Layer 8 of a small transformer language model trained on English Wikipedia (12 layers, counted from 0, width 128). Numbers have three digits each and are written without spaces.
A neuron adds its activation times its output weights to the MLP's output. To switch it off is to set its activation to zero at one token and run the rest of the model.

Output weights of the MLP neurons that the questions are about. A number n stands for (n - 500) times 0.0017.
n4: 514558504430551585457455548464530455605504443438496468447479672526504616403641553481610485506475477454560461484474484604538495486430399428426475500430422589506439506591437552553536531562590498486496306550406610515539574427581445468574426519415407451514459407443510502532496454469460476536457454543518547484388433404543472611454448464540549429489520619480528602560474558288653536463608
n28: 404399455611410493595543397484474649318473315450521459567602390578597447362564494576459642626422527493401407551451580527610546512417361634419420559545535484546361420455636531585544531538489513516522516496561485374560630488559464391525539575408539474438547582559530369421589593517428471502468529589614550504437518404425487463534360482444677626515603595532386476404496541641533444398468
n72: 454529551590527548493471452570586530513412521550493478440640436518567472468535524479390461436487458456535553413491443495460495403461557503450418479474485508449506513475470557562539424514485402479607480520504465481477486518520513444560572494585518459548556529531448582513507520529561482368515518588464548429566449424452507625530431511423601472509488397501542455531476557453467533560522
n121: 386481539575365643446481586599494676450551623479476465571599271582369436593486518528607372495558503516545411487359382400662451425657645461562361567537634592485486524184432276771570527473472419705328548627506477405432534462354462606338668577554336584428559536607481417588326409277535533485684543356621385345448500706613530521655375532481578686482596548532230643430417448517466621478568
n162: 518572506454460589439404481525512539446511416543478515467497494433522588567449597476500424467501512453505467550469542483521436443527528427461512503516473457483533544460506528488601482523513410473545564501516459363480493468464534462490438531589521513580553523536554516550457437469562492477572474565472560450456445498475501470512469483491747520403424472473510411536482620450490604483592
n200: 508513412564565511596560509550648383506514503422608529337484464545458530491524449548395486500559488465507478443492478401547536516460481508553495443502462455496544439512469506432500560486485414515526532569423538606489572600541461435493452480511513545449507605629426642394579648502510446477575532500558498474497449621436432369521404426500393434509460619402467415575415488552623517553445
n231: 412460608506474455474342539547469584484465709563402613475623509557486488520564584390542544447538553486568511406541462504534548530618593491556465418416451500467516489419431512490514522482556389473369587473405500455528519590488434527511483470549507506480447500490502435526504572418567518562565494405429391590495614453633482427509535349553361517568594352574508543529522372423414417542618
n235: 484529565496518486493541468434466455361440834584450458494498504449474466464564460452414442548429604508521487550474492478607575482498601540516459454512510495580466494570431592475574446400519484553513542430494516387398512625470566470568555464667523482467461522502541465534590456467423430564520560516469444473518446483467481491548438324520235601567480442676506423572598226581489452527610
n298: 610610623534463385447550463592688472601492702489441554433546521496320536518417516559488541377457418411629599446594427514476381251493571438487513433486354372474509564513418500437552469520495398404362456577437511505519502524387554586411583483585449470571505601415570573498579518336386527636560618486389551500518609513557424526620542512512201469549473515527510559674723345479406407531630
n318: 549381481512524465425338502496546603498375356471557441576516538502536469492612487449541571580538515519504528430382474502584389461428465565481532638539619559604477492452466474541481520587419609426545506396541447466569494563672459432584460484394382419375451663454484469428367546588553552433521378666483567511439474488482425358519517465405657406559474551568506631566412569525546417492559
n390: 391448516537517596494539532528535497489533689467550518479527423504546573441520584487526480588448513508497532463480475519501604411443444505487518634557490497503533480487484598511479542533468553557489465396499485444507560490541501494440645519420520534428537506547470464484460450506537525520458438450568596446474462477499486579513514473483263462594415506479502529422531383498519345476571
n391: 374521522477452519621410496533570480399496597527584583457484408444570492569662498494536534441539559420486481483525514491541491488577452538574438461389537497478426431546514437488477522570430529350576650554468469618375519602414397556517482493475483480506505569550492563520518440482574508350632610528448546486530506513396527572397549513586381480573619451422504486527470517464398380519423
n403: 670545500601509382436406415699480462461404566547529575446525544536471456545433478460472447370494461480547461485606349442573539406526396418566545376494466573535539586490569484561601502347593563517516461483437565574474530583559478586626519492500331440534608375330413396521502470498551536618573628570393405593464416486447393498458524524564401641517483493553507395564496329462483533553488
n436: 502412488636476601523470450411461465486391683492409544359498474474599534459425509498434430593541516498496541541506528545491466484608679555443488514579517544480536536450525490526406484470602418498547441526613448328487496579445445558547528530550679445330578448584517482460350477564543469522562468550536548502535485504454645440465418506440482535436448529523488556444448432464539465424554
n458: 538298459500494660513523603682426675539607377457450483529594494482497743541476564461559525520452468362312422453369572490602433366248593309541398549484987459503497632504619511586370496604526643601571390581558530317562627450532371379523401342344615647552491635513471422189409503528442603412385423455615679542358445588494601550694574623331506590582335507361338636286559471529397338510559
n504: 415523544493492518530529499524531477481530631569508471484505484491562553535485504474560542585458555500488526472473450551571528494445485469530520627533493478491524493435501591470543528571504590576466476410474448525531572455488535450444624517447504538444506488504489532503484459458573521531485394424545547519503500422487479549451524478521330464592466483464458478354512435527475354481543

Each question names a token from some text and the token that comes next. It shows the activations a of the neurons there, in the order above. A number n stands for (n - 500) times 0.012.

Then comes g, the gradient of the next token's log-probability with respect to the MLP's output, scaled to length 1. A neuron's effect is roughly proportional to its activation times (output weights . g). A number n stands for (n - 500) times 0.00074.

"lyn", then "n"
a: 497486509498833499489500499575621547486500500846
g: 485345592583360431686436772408470624297521579488566527406651450523477383632517407514467456575539400421499759567441619396563407572395396576263390675387650639674338458527641360463365350618350448651502654531356389502547492472637548667439610374508592469391582450531467325435535465600707512432482469752543664397350459448460369331289690737408681336741822514425453394388346682591534372401323
Which neuron, switched off, lowers the next token's probability most? n318

"\n", then "|"
a: 559488491529496567495607498486680507517556486812
g: 565344460484399384451509504401600438426328532636478600510512373482168589521493604345451423455547424610630636600653458411511482618480407530670636521337433404724426584510589373464385402502482717256512369494438683414592467693265663638703384421604446319647357511540652505548768698395320448319403500675207555531534552381796572442596570426295494447501537542349502335602561484560544649386780
Which neuron, switched off, raises the next token's probability most? n504

" for", then " six"
a: 492490490491507489676556526486690498513511500872
g: 273503404385450466504515455448419316605509559590353423505660355562317684681482230310433680493484402709364589644720626304363366500505665631557454604487661537617499604399546528392529460456428487461533262464187530285483323514351705550423380561345373405347596535329645538582346622707725641424604451529539596485506639578541525533439517567584538641662613476606516484482379601173625454543718
Which neuron, switched off, lowers the next token's probability most? n231

",", then " he"
a: 500548486486515500490592495496524487704506497776
g: 564484525351585381386506548361415521557402452293634469688631550524313537460517468603598478580441464703458662595518671718635383587556644198402760368697285534442339740450392362362566443482468398436408552355425638601655461441384294479583543330215567545583338545558551463506484505609527270482756447740547556459479686425270697385605442694326480620534660376569427436530673442506361447538457
Which neuron, switched off, raises the next token's probability most? n504

"4", then "9"
a: 551486638500662490643494487538549589500636499827
g: 277446481643602721644511358324498267542508272464536445539384504696749608609582506368469336516673315629390500667506483525436321569447390465289388763549560393619668355580423453323344555543655444371429563590651405353611397347594475634649624555640477469420571340579490584372413470656616383546517403502607755431484606363500740504383586457210491699418610549492418604541353639458483349624329
Which neuron, switched off, raises the next token's probability most? n231

" in", then " "
a: 499489498557490496590682628486638496499628500857
g: 492571434496269614482359455341327206735509301698575471614602620618514347468403509433547628497541530657619341637446401529530350584550375432398486544506804575522417480494428294313315392725501749495755589330424292421397488422646582489335356502299644402449598762416478607613221565472532602481426377491587529632533740596523540422629404613629605539595551448519414500316510697464511408461521
Which neuron, switched off, raises the next token's probability most? n235

")", then " and"
a: 500490494556600488492499500492534520658489500739
g: 385691592552446545507687356592476604629471539578479535326254381540478729563388549401530698419456387463515068808570509408342529544625508431325422491508462335452715462595433431586629426510511512501550547697392503647437448547440713361604525397649481449521491396486508381513456594187680442477548469571399558531432411430492419361586682660699291487502257406613522318458527574357567873445647
Which neuron, switched off, lowers the next token's probability most? n403

")", then " for"
a: 499486509492538491490496500519541491706497500748
g: 496851404318471499567232446646617444657269759235599668421572464516568696543362636404423420564409229667470358673470522464406509432495402477525543572643605411798522394293505488561652548466361593640459352643610450595326552462424629533536508585352604487478557466509639505585410424499617359430560363317456491344439298572505479254585410644546418592469432596592527346501614507236463711646636
Which two neurons, each switched off alone, lower its probability most, in order? n403, n504

"s", then ","
a: 486489499486496500488621841486512500500764497855
g: 483502525385488443508579321566660298424612511522754488251408465509252494686613351415564812520485647647597488649405628454564471618528274339400693476500365451596416620765519487353491307543645580512506469452233404623548414570484433577749361527490546372640559657547613536662546458495435553517505483434549647559508444360642399443361400449714561219265688179514449479605412422331401581543556
Which neuron, switched off, lowers the next token's probability most? n298

";", then " it"
a: 498499508498694490493486498499502576666520500799
g: 565462462366365557355425515530611409449452470340612450508496203501357479579480688463677440484646486505525311762538507572476636564439496287391616477577513545715391538382595333570436341477489443485477361594868445664434459586475596516587453499424620245579572456621507506567521587392525448294719401854309530383587511524371558275432456567207474571409485740356480376747598630413629729408576
Which neuron, switched off, raises the next token's probability most? n504

"0", then "."
a: 500514706500682491624486489508541553500636496804
g: 740494447573427549470420406573526735601562651429496695289542469428497405444457705541585439512411512628617407655337490490535565464593533395477410276404599561466487595482717587428589261501565582401802263333481537408448540474395542294396309410290726387623422446476452408784665375427491474458361460528358450587617505518594498243527386655668495413321322571590494310545606468738556731440778
Which neuron, switched off, raises the next token's probability most? n504

"0", then " in"
a: 488488487506500499491486805486564499500486499807
g: 477793615366366393298420523532718387541442528479450383747479652595858453422326716407227513342511423432582697438693514450427449429359498523551643580527322506492546402475375657367533405214479394440397553551414455496514609335720457495630551662697566566481524285408523363480431432488717603525665398401449433613473629469410231650563515477611456412444650629546418238453631493487572633639606
Which neuron, switched off, lowers the next token's probability most? n298

" World", then " Health"
a: 486500497487597698500491500500568500500497488891
g: 707588319558716484472338447416644510508672553596688636520532473554666618633341656726467526488575327544522592541300447327479531459571440572534232611536603477213366423499532396601241555374643379471346506615372538575608380486206251452496486577446416358534410725580375769413378455562551342566689423510317582681397459434485569544582401437450475483537346748421532613509562539302771419566478
Which neuron, switched off, lowers the next token's probability most? n200

" ", then "4"
a: 489500498499486488490597496499635489500589496864
g: 569503535402732415583544395365713497723558430484201463614780478620275407624552332509600657508435455540464526515665415561360510505473291679402326492225564438321447586656260534404550439502229697386545474714321506594366596476624303566445569496384358518448534491445480557448566359454439396390480586528641697467496539674720520466427517598697318569528466671503671631401571536441549305696315
Which neuron, switched off, raises the next token's probability most? n436

".", then "0"
a: 616503628500735500550500486525566502491499487810
g: 517388652647324494514357566586555599451565459644502423488471565452380508763397613639418453342480603482552622707513576694609365503476719404596466813467405283622563680330388466618541522437592278535371639470480356399622425514387580431536400449547432517428362603674754226509508530474406539396656519453505537341660265424348495635529397411524594402417552110274351431676498690659423633421567
Which neuron, switched off, raises the next token's probability most? n4

"s", then ")"
a: 528566499497636500544526652495550493490649500831
g: 513514398529499324514575535540432542440692462595569601626499448375378395672503386299742575450716565358566604619495658409498643536550300650578674529446530417271648331355534444598508550519595519628351503467626493683672530490215444460473438452584377543248201682458637567628649370454421534485333413474444424580526298545675298351313636607574386494489491458625469466498515570793532457578089
Which neuron, switched off, raises the next token's probability most? n436

" described", then " sleep"
a: 527526486590571505539561497497664497486487497848
g: 555798368619603451238406422643422475536544679529513330535508531575548822688358521509499613413613243593553461586299657423290517433424800349665501558446366415526615621642534573335614408574674284476343627555458592447684407441472291286707376402579360553509461642461500489458478548367545634466632577391588441703451565643565429455680413284593364521464652363395539503478321347420421532423388
Which neuron, switched off, lowers the next token's probability most? n231

"t", then " Ho"
a: 492498495494775499555492658496579499487496500921
g: 577341405536594565528568522631737607397432640713287642493192502751494520471548548288562498379373343424661616371605580399568649473549670462478623369412459334284662587748387616512487310554303511463527350575440463196416460432774397372472620334496519512717544538553431508484472569649434509446649582507645360420516308517487667515387470607544423430611599533425440814374617287440367394478566
Which neuron, switched off, lowers the next token's probability most? n298

" in", then " tall"
a: 488486488489491500684487590660666496491494516824
g: 253558593351320665641454682407544715495365635415562498545721538323598479480398644471466400474677464488384428304702509729469577465501472591554419572437602563512504680591568470605660601483493370574546442508513423449634327504369596681324357133565592705438287575498610450428341482373533615650588512456248659696515451470448483592593458522311407390653525625331710462514274338271437505586319
Which neuron, switched off, raises the next token's probability most? n318

" symptoms", then " of"
a: 488490500493500508487671500486672487493486782887
g: 473676520556367709636525633483187699593450473492378513697530673572750456381379612754590345537475416323194529409590356586362514359402627612611167482432514453330507443405553395618482853270316433487535461504585424490409609545499577533222662497529416486451555423495321475642486603578575493488499615710546344377490501448321487419580615452527477733564283420439480664457530590577590502508545
Which neuron, switched off, lowers the next token's probability most? n458

" |", then " G"
a: 596490710500650492544498491495525510499498500795
g: 572446452494711407580371558726527391617655469325269367414547477577512570534727427453489576534357423545549489416570306622586591632457569631495586255386403358220491461676487564581626502586592246480669447646221540581441551662341491490450588491635438603677202488409386576550618423507575417531743497480534507522708466394265701560303125373570553399698545693350460537510436472463506492515463
Which neuron, switched off, lowers the next token's probability most? n72

" games", then " started"
a: 486488494492529490523591500494634499490535513845
g: 530473652457310628642547467645448666577783450572660442628560570457576456249654601334566446455526466594603522438381313461580473390506609515422533469494579443497557430431306503524396387599395522453563735461560394317446415587220336658535282510326651764311436597668502668171437798559454564451558359563613386407358422612395518641433490569356524516657564431371344714364461481816497414477498
Which neuron, switched off, raises the next token's probability most? n235

" pitch", then "er"
a: 500499488501597489486648500500630498500486572893
g: 513323461517499516405470504576468772373741461537534555488427435481711754467417462616416517577536352444325497452317340458699429558620420323592458582616569533774384537378318612785564350497583629276430254526533223509322362498620522511506576600482515634513445462556536418500484404482439384653381382616645534609370635526675485443347382612192772617332399709519431422358511703627514568413572
Which neuron, switched off, raises the next token's probability most? n235

" with", then " the"
a: 497489492492489495558502486492654487497518500862
g: 580396550417583532400539523745704618493548534484495559334483535483476412371337558546540463347410577313571486369461406578492532564393382351369669467437739529423604383372732493522390453624610704568476114581628202630470573405627534655656524512424417500536636506440466464394655395585415538498502504766616620521555151432314530649342699502637429450631332734328509294577437384381533716401508
Which two neurons, each switched off alone, lower its probability most, in order? n504, n390

" the", then " major"
a: 504486490599487496499575493489690489489606500833
g: 374344638238587608455548405488510618686668757331545436484567433631633600374659531547373315490637372281402564602364720382280463457431569583536467530444609576544594757368731671548477303401565444476386153518341373407583414621477631275524346364593488623528533467411588436474521652446509814545558403565213524518298451511513579547602503425489485732548491450465461482602538319482592494684415
Which neuron, switched off, lowers the next token's probability most? n390

",", then " brought"
a: 487501490497486492494543497493599486669486498806
g: 444709435440521407525806777509420596677617704448669538588610527447436569288393540610611498364365605606442405611561444255479538477341490600528675461518514296538693408505356639418440638621351590403348643491485485578395444378323501676645510366430542746481537664506416526255505478588678402511441663292523434410536496541553260679725523625396309456430458299511468447322406240604375642428446
Which neuron, switched off, raises the next token's probability most? n403

"7", then "3"
a: 501492506500681495558494500540564507500514495788
g: 489535445455659508436578377375536461595486490396480524393518407807670597556492295419555542656510193324226638422564613418491467439376445501297534487503615533394625467660317421398334646527409534519337516620615589512435390299616418735484659718773478482408571521492407501313441566509695317413570659407825743440479439546463688539517355691362461719524497671405397574379537508453459362605318
Which neuron, switched off, raises the next token's probability most? n162

" by", then " other"
a: 492486492557487500537714550533600494491579499846
g: 559384422466519537495320482572587508270674528607418292767549603386468462745551512415474325467450525346520480656496584494506478523459717349434427436527480361506423685545675319337494551413507402583563362542392707307547622677285438624550455405420486235538519361637630409777660557561660583340579498583344473618388470500528459432641525248225556778369749616401516587496454574244504492618636
Which neuron, switched off, lowers the next token's probability most? n235

" (", then "AA"
a: 493496493489487488489544493500516495556550500803
g: 522573545511584512447484578605399507640517494271434355387833330270594671438791496579572469651437386307208298580638461424610376295423520339485318512551420589558341539352496479596600611548452374401521359369383307639601506640619621604569633638373375404543510615551495351552450484415658683431503357515534583509663426338588167451613468349575676562506322666616395474530582580630530649476690
Which neuron, switched off, lowers the next token's probability most? n504

" ", then "1"
a: 596494506500687488502486500496655487491486499880
g: 563558675509439537366373691415462545316481618355738590694381471388891545433377567311649626530499352465486395287737714478527411470456474442442551400603511510531424449562380345579344458467288460384555390533516582478606505294593457539424383425344423417584623409585670543749363500565485506497465415444679593357230438509563587559383692401750668332482521409784480667315395476467632522705568
Which neuron, switched off, lowers the next token's probability most? n4

"2", then "7"
a: 504487540500690488561496500555571595500525499841
g: 334467487559728552409528417414501570429596484324354480527551390711732566424520380353680628578448390442429493517626523311499387395254601540347437694434554386581541551672243301351410601580553567612574560519610454607508390427673443618657631572557622534508580498443312366140467467564674553387563411407706629644519420414499782578399354550138395645401496511624585498507565527267667351595488
Which neuron, switched off, raises the next token's probability most? n162

"hall", then "uc"
a: 489489491500718500577489500571561490499492500804
g: 597557422529702368530487256452497676343606361700379338389371422461646379338532647533428397498651482675532539538267324574741567573656674428433367561477497533518657482315779424646533455435723467806284419549653652348403421527557549463413391631594526313619432546494475432498542540517650643642374273510354550444435465565373467484522346289269642601592292540498408405423503575462505630577736
Which neuron, switched off, lowers the next token's probability most? n162

"2", then "6"
a: 486487499500697486514492500527551585500543498848
g: 301553514387663448686571625520466484476672442351167471521565257393531393343434722468556665592558340793543421355684377336484446477296531529360334524497555520611402501637526444462448542635446396635567478506581543347645447515680459615479562611524555571625570626491252413231572529428493333501341370258523636605866420434581454450460435498462359502591434593573679582584577548322601302741591
Which neuron, switched off, lowers the next token's probability most? n504

"3", then "8"
a: 557488486500561492486499500574558661500564499818
g: 500507355524569584531619362490688562487645341313593182591450568484745595697534630469581592621570470316394561621465583498477332565312537387347541713534436381531596618499336165315374553527554511426477646490236562499518505278733561637653589536686423564361531375469533558208357425390629529538510252585477626446579469403473587622522424617358429412446400716662561498643482587237569379601480
Which neuron, switched off, lowers the next token's probability most? n504

"ill", then " E"
a: 496556540491792498563500524500742488487500500867
g: 621552511564663565433293488564606520490547552483359493476390542465323533412637677484393489482545402386309674656355407477207491434418402554580371426528364343245618425625265539483525458454457453308564591518249612482479500472628377520433829504614573597749640287579416366563610526464394366593408625354364506523590516652610579526805583461691359780573583638630327654517673437429443291598393
Which neuron, switched off, lowers the next token's probability most? n390

"0", then " |"
a: 625498491500648500517489486492576490486550510787
g: 558514539566398392506603498740701393466668412616506411544497670319383661576510591699380398498606631305537434728572412462525436522411674521719608614482235489577440603420549559488462494506538378375403644392452664507469477447268532452538289179424401613437476517511598529694670389497358760424538276581274459543487482360445314723495564416483545248347588291396675369656414696511488547564695
Which neuron, switched off, lowers the next token's probability most? n162

"tal", then " Dis"
a: 500493490500737487492500486497685498499490500901
g: 666583514439626499531290467579522652670509610727475543545415584189356514510299728560537570235462333273422664467476463628366461333510592335592571498434538592696507520559502411552432362657436456432383560387396514443467482397410606526608591501464628556775569520512583425728479650403463760407446284278396496714424422512596678659377506384573391706401651271538510556690593477297319366383437
Which neuron, switched off, lowers the next token's probability most? n162

"Domin", then "ik"
a: 493487509500661498491500500581681486499494500844
g: 526540343602531528398394529160525301559592372395431421567209609571714458545411463484458479545393413562480557648456403630654600377711776611497527497524341345620506393401472524588820664379640403476310678537247441376322474645538583292689470323560513359442270507544407566689286410464380358594483506562535458537407463462562651600653547718458620309546548445394529684517521564520683469550673
Which neuron, switched off, lowers the next token's probability most? n162

"le", then "ep"
a: 500503571500680490487500496738596499498494500849
g: 485377651287566590565502471527675503527507573566485484422564256638605334784335677602576375396594572558337584508273500477496449443467428565420523399483644240576466789545440441657531732462348461407552625543333553459457508578571576401524620208473544410483239541569414360452132727472594464467642374543401700435607358453580409545303580641439539361699483410654655591491399616550346377568683
Which neuron, switched off, lowers the next token's probability most? n318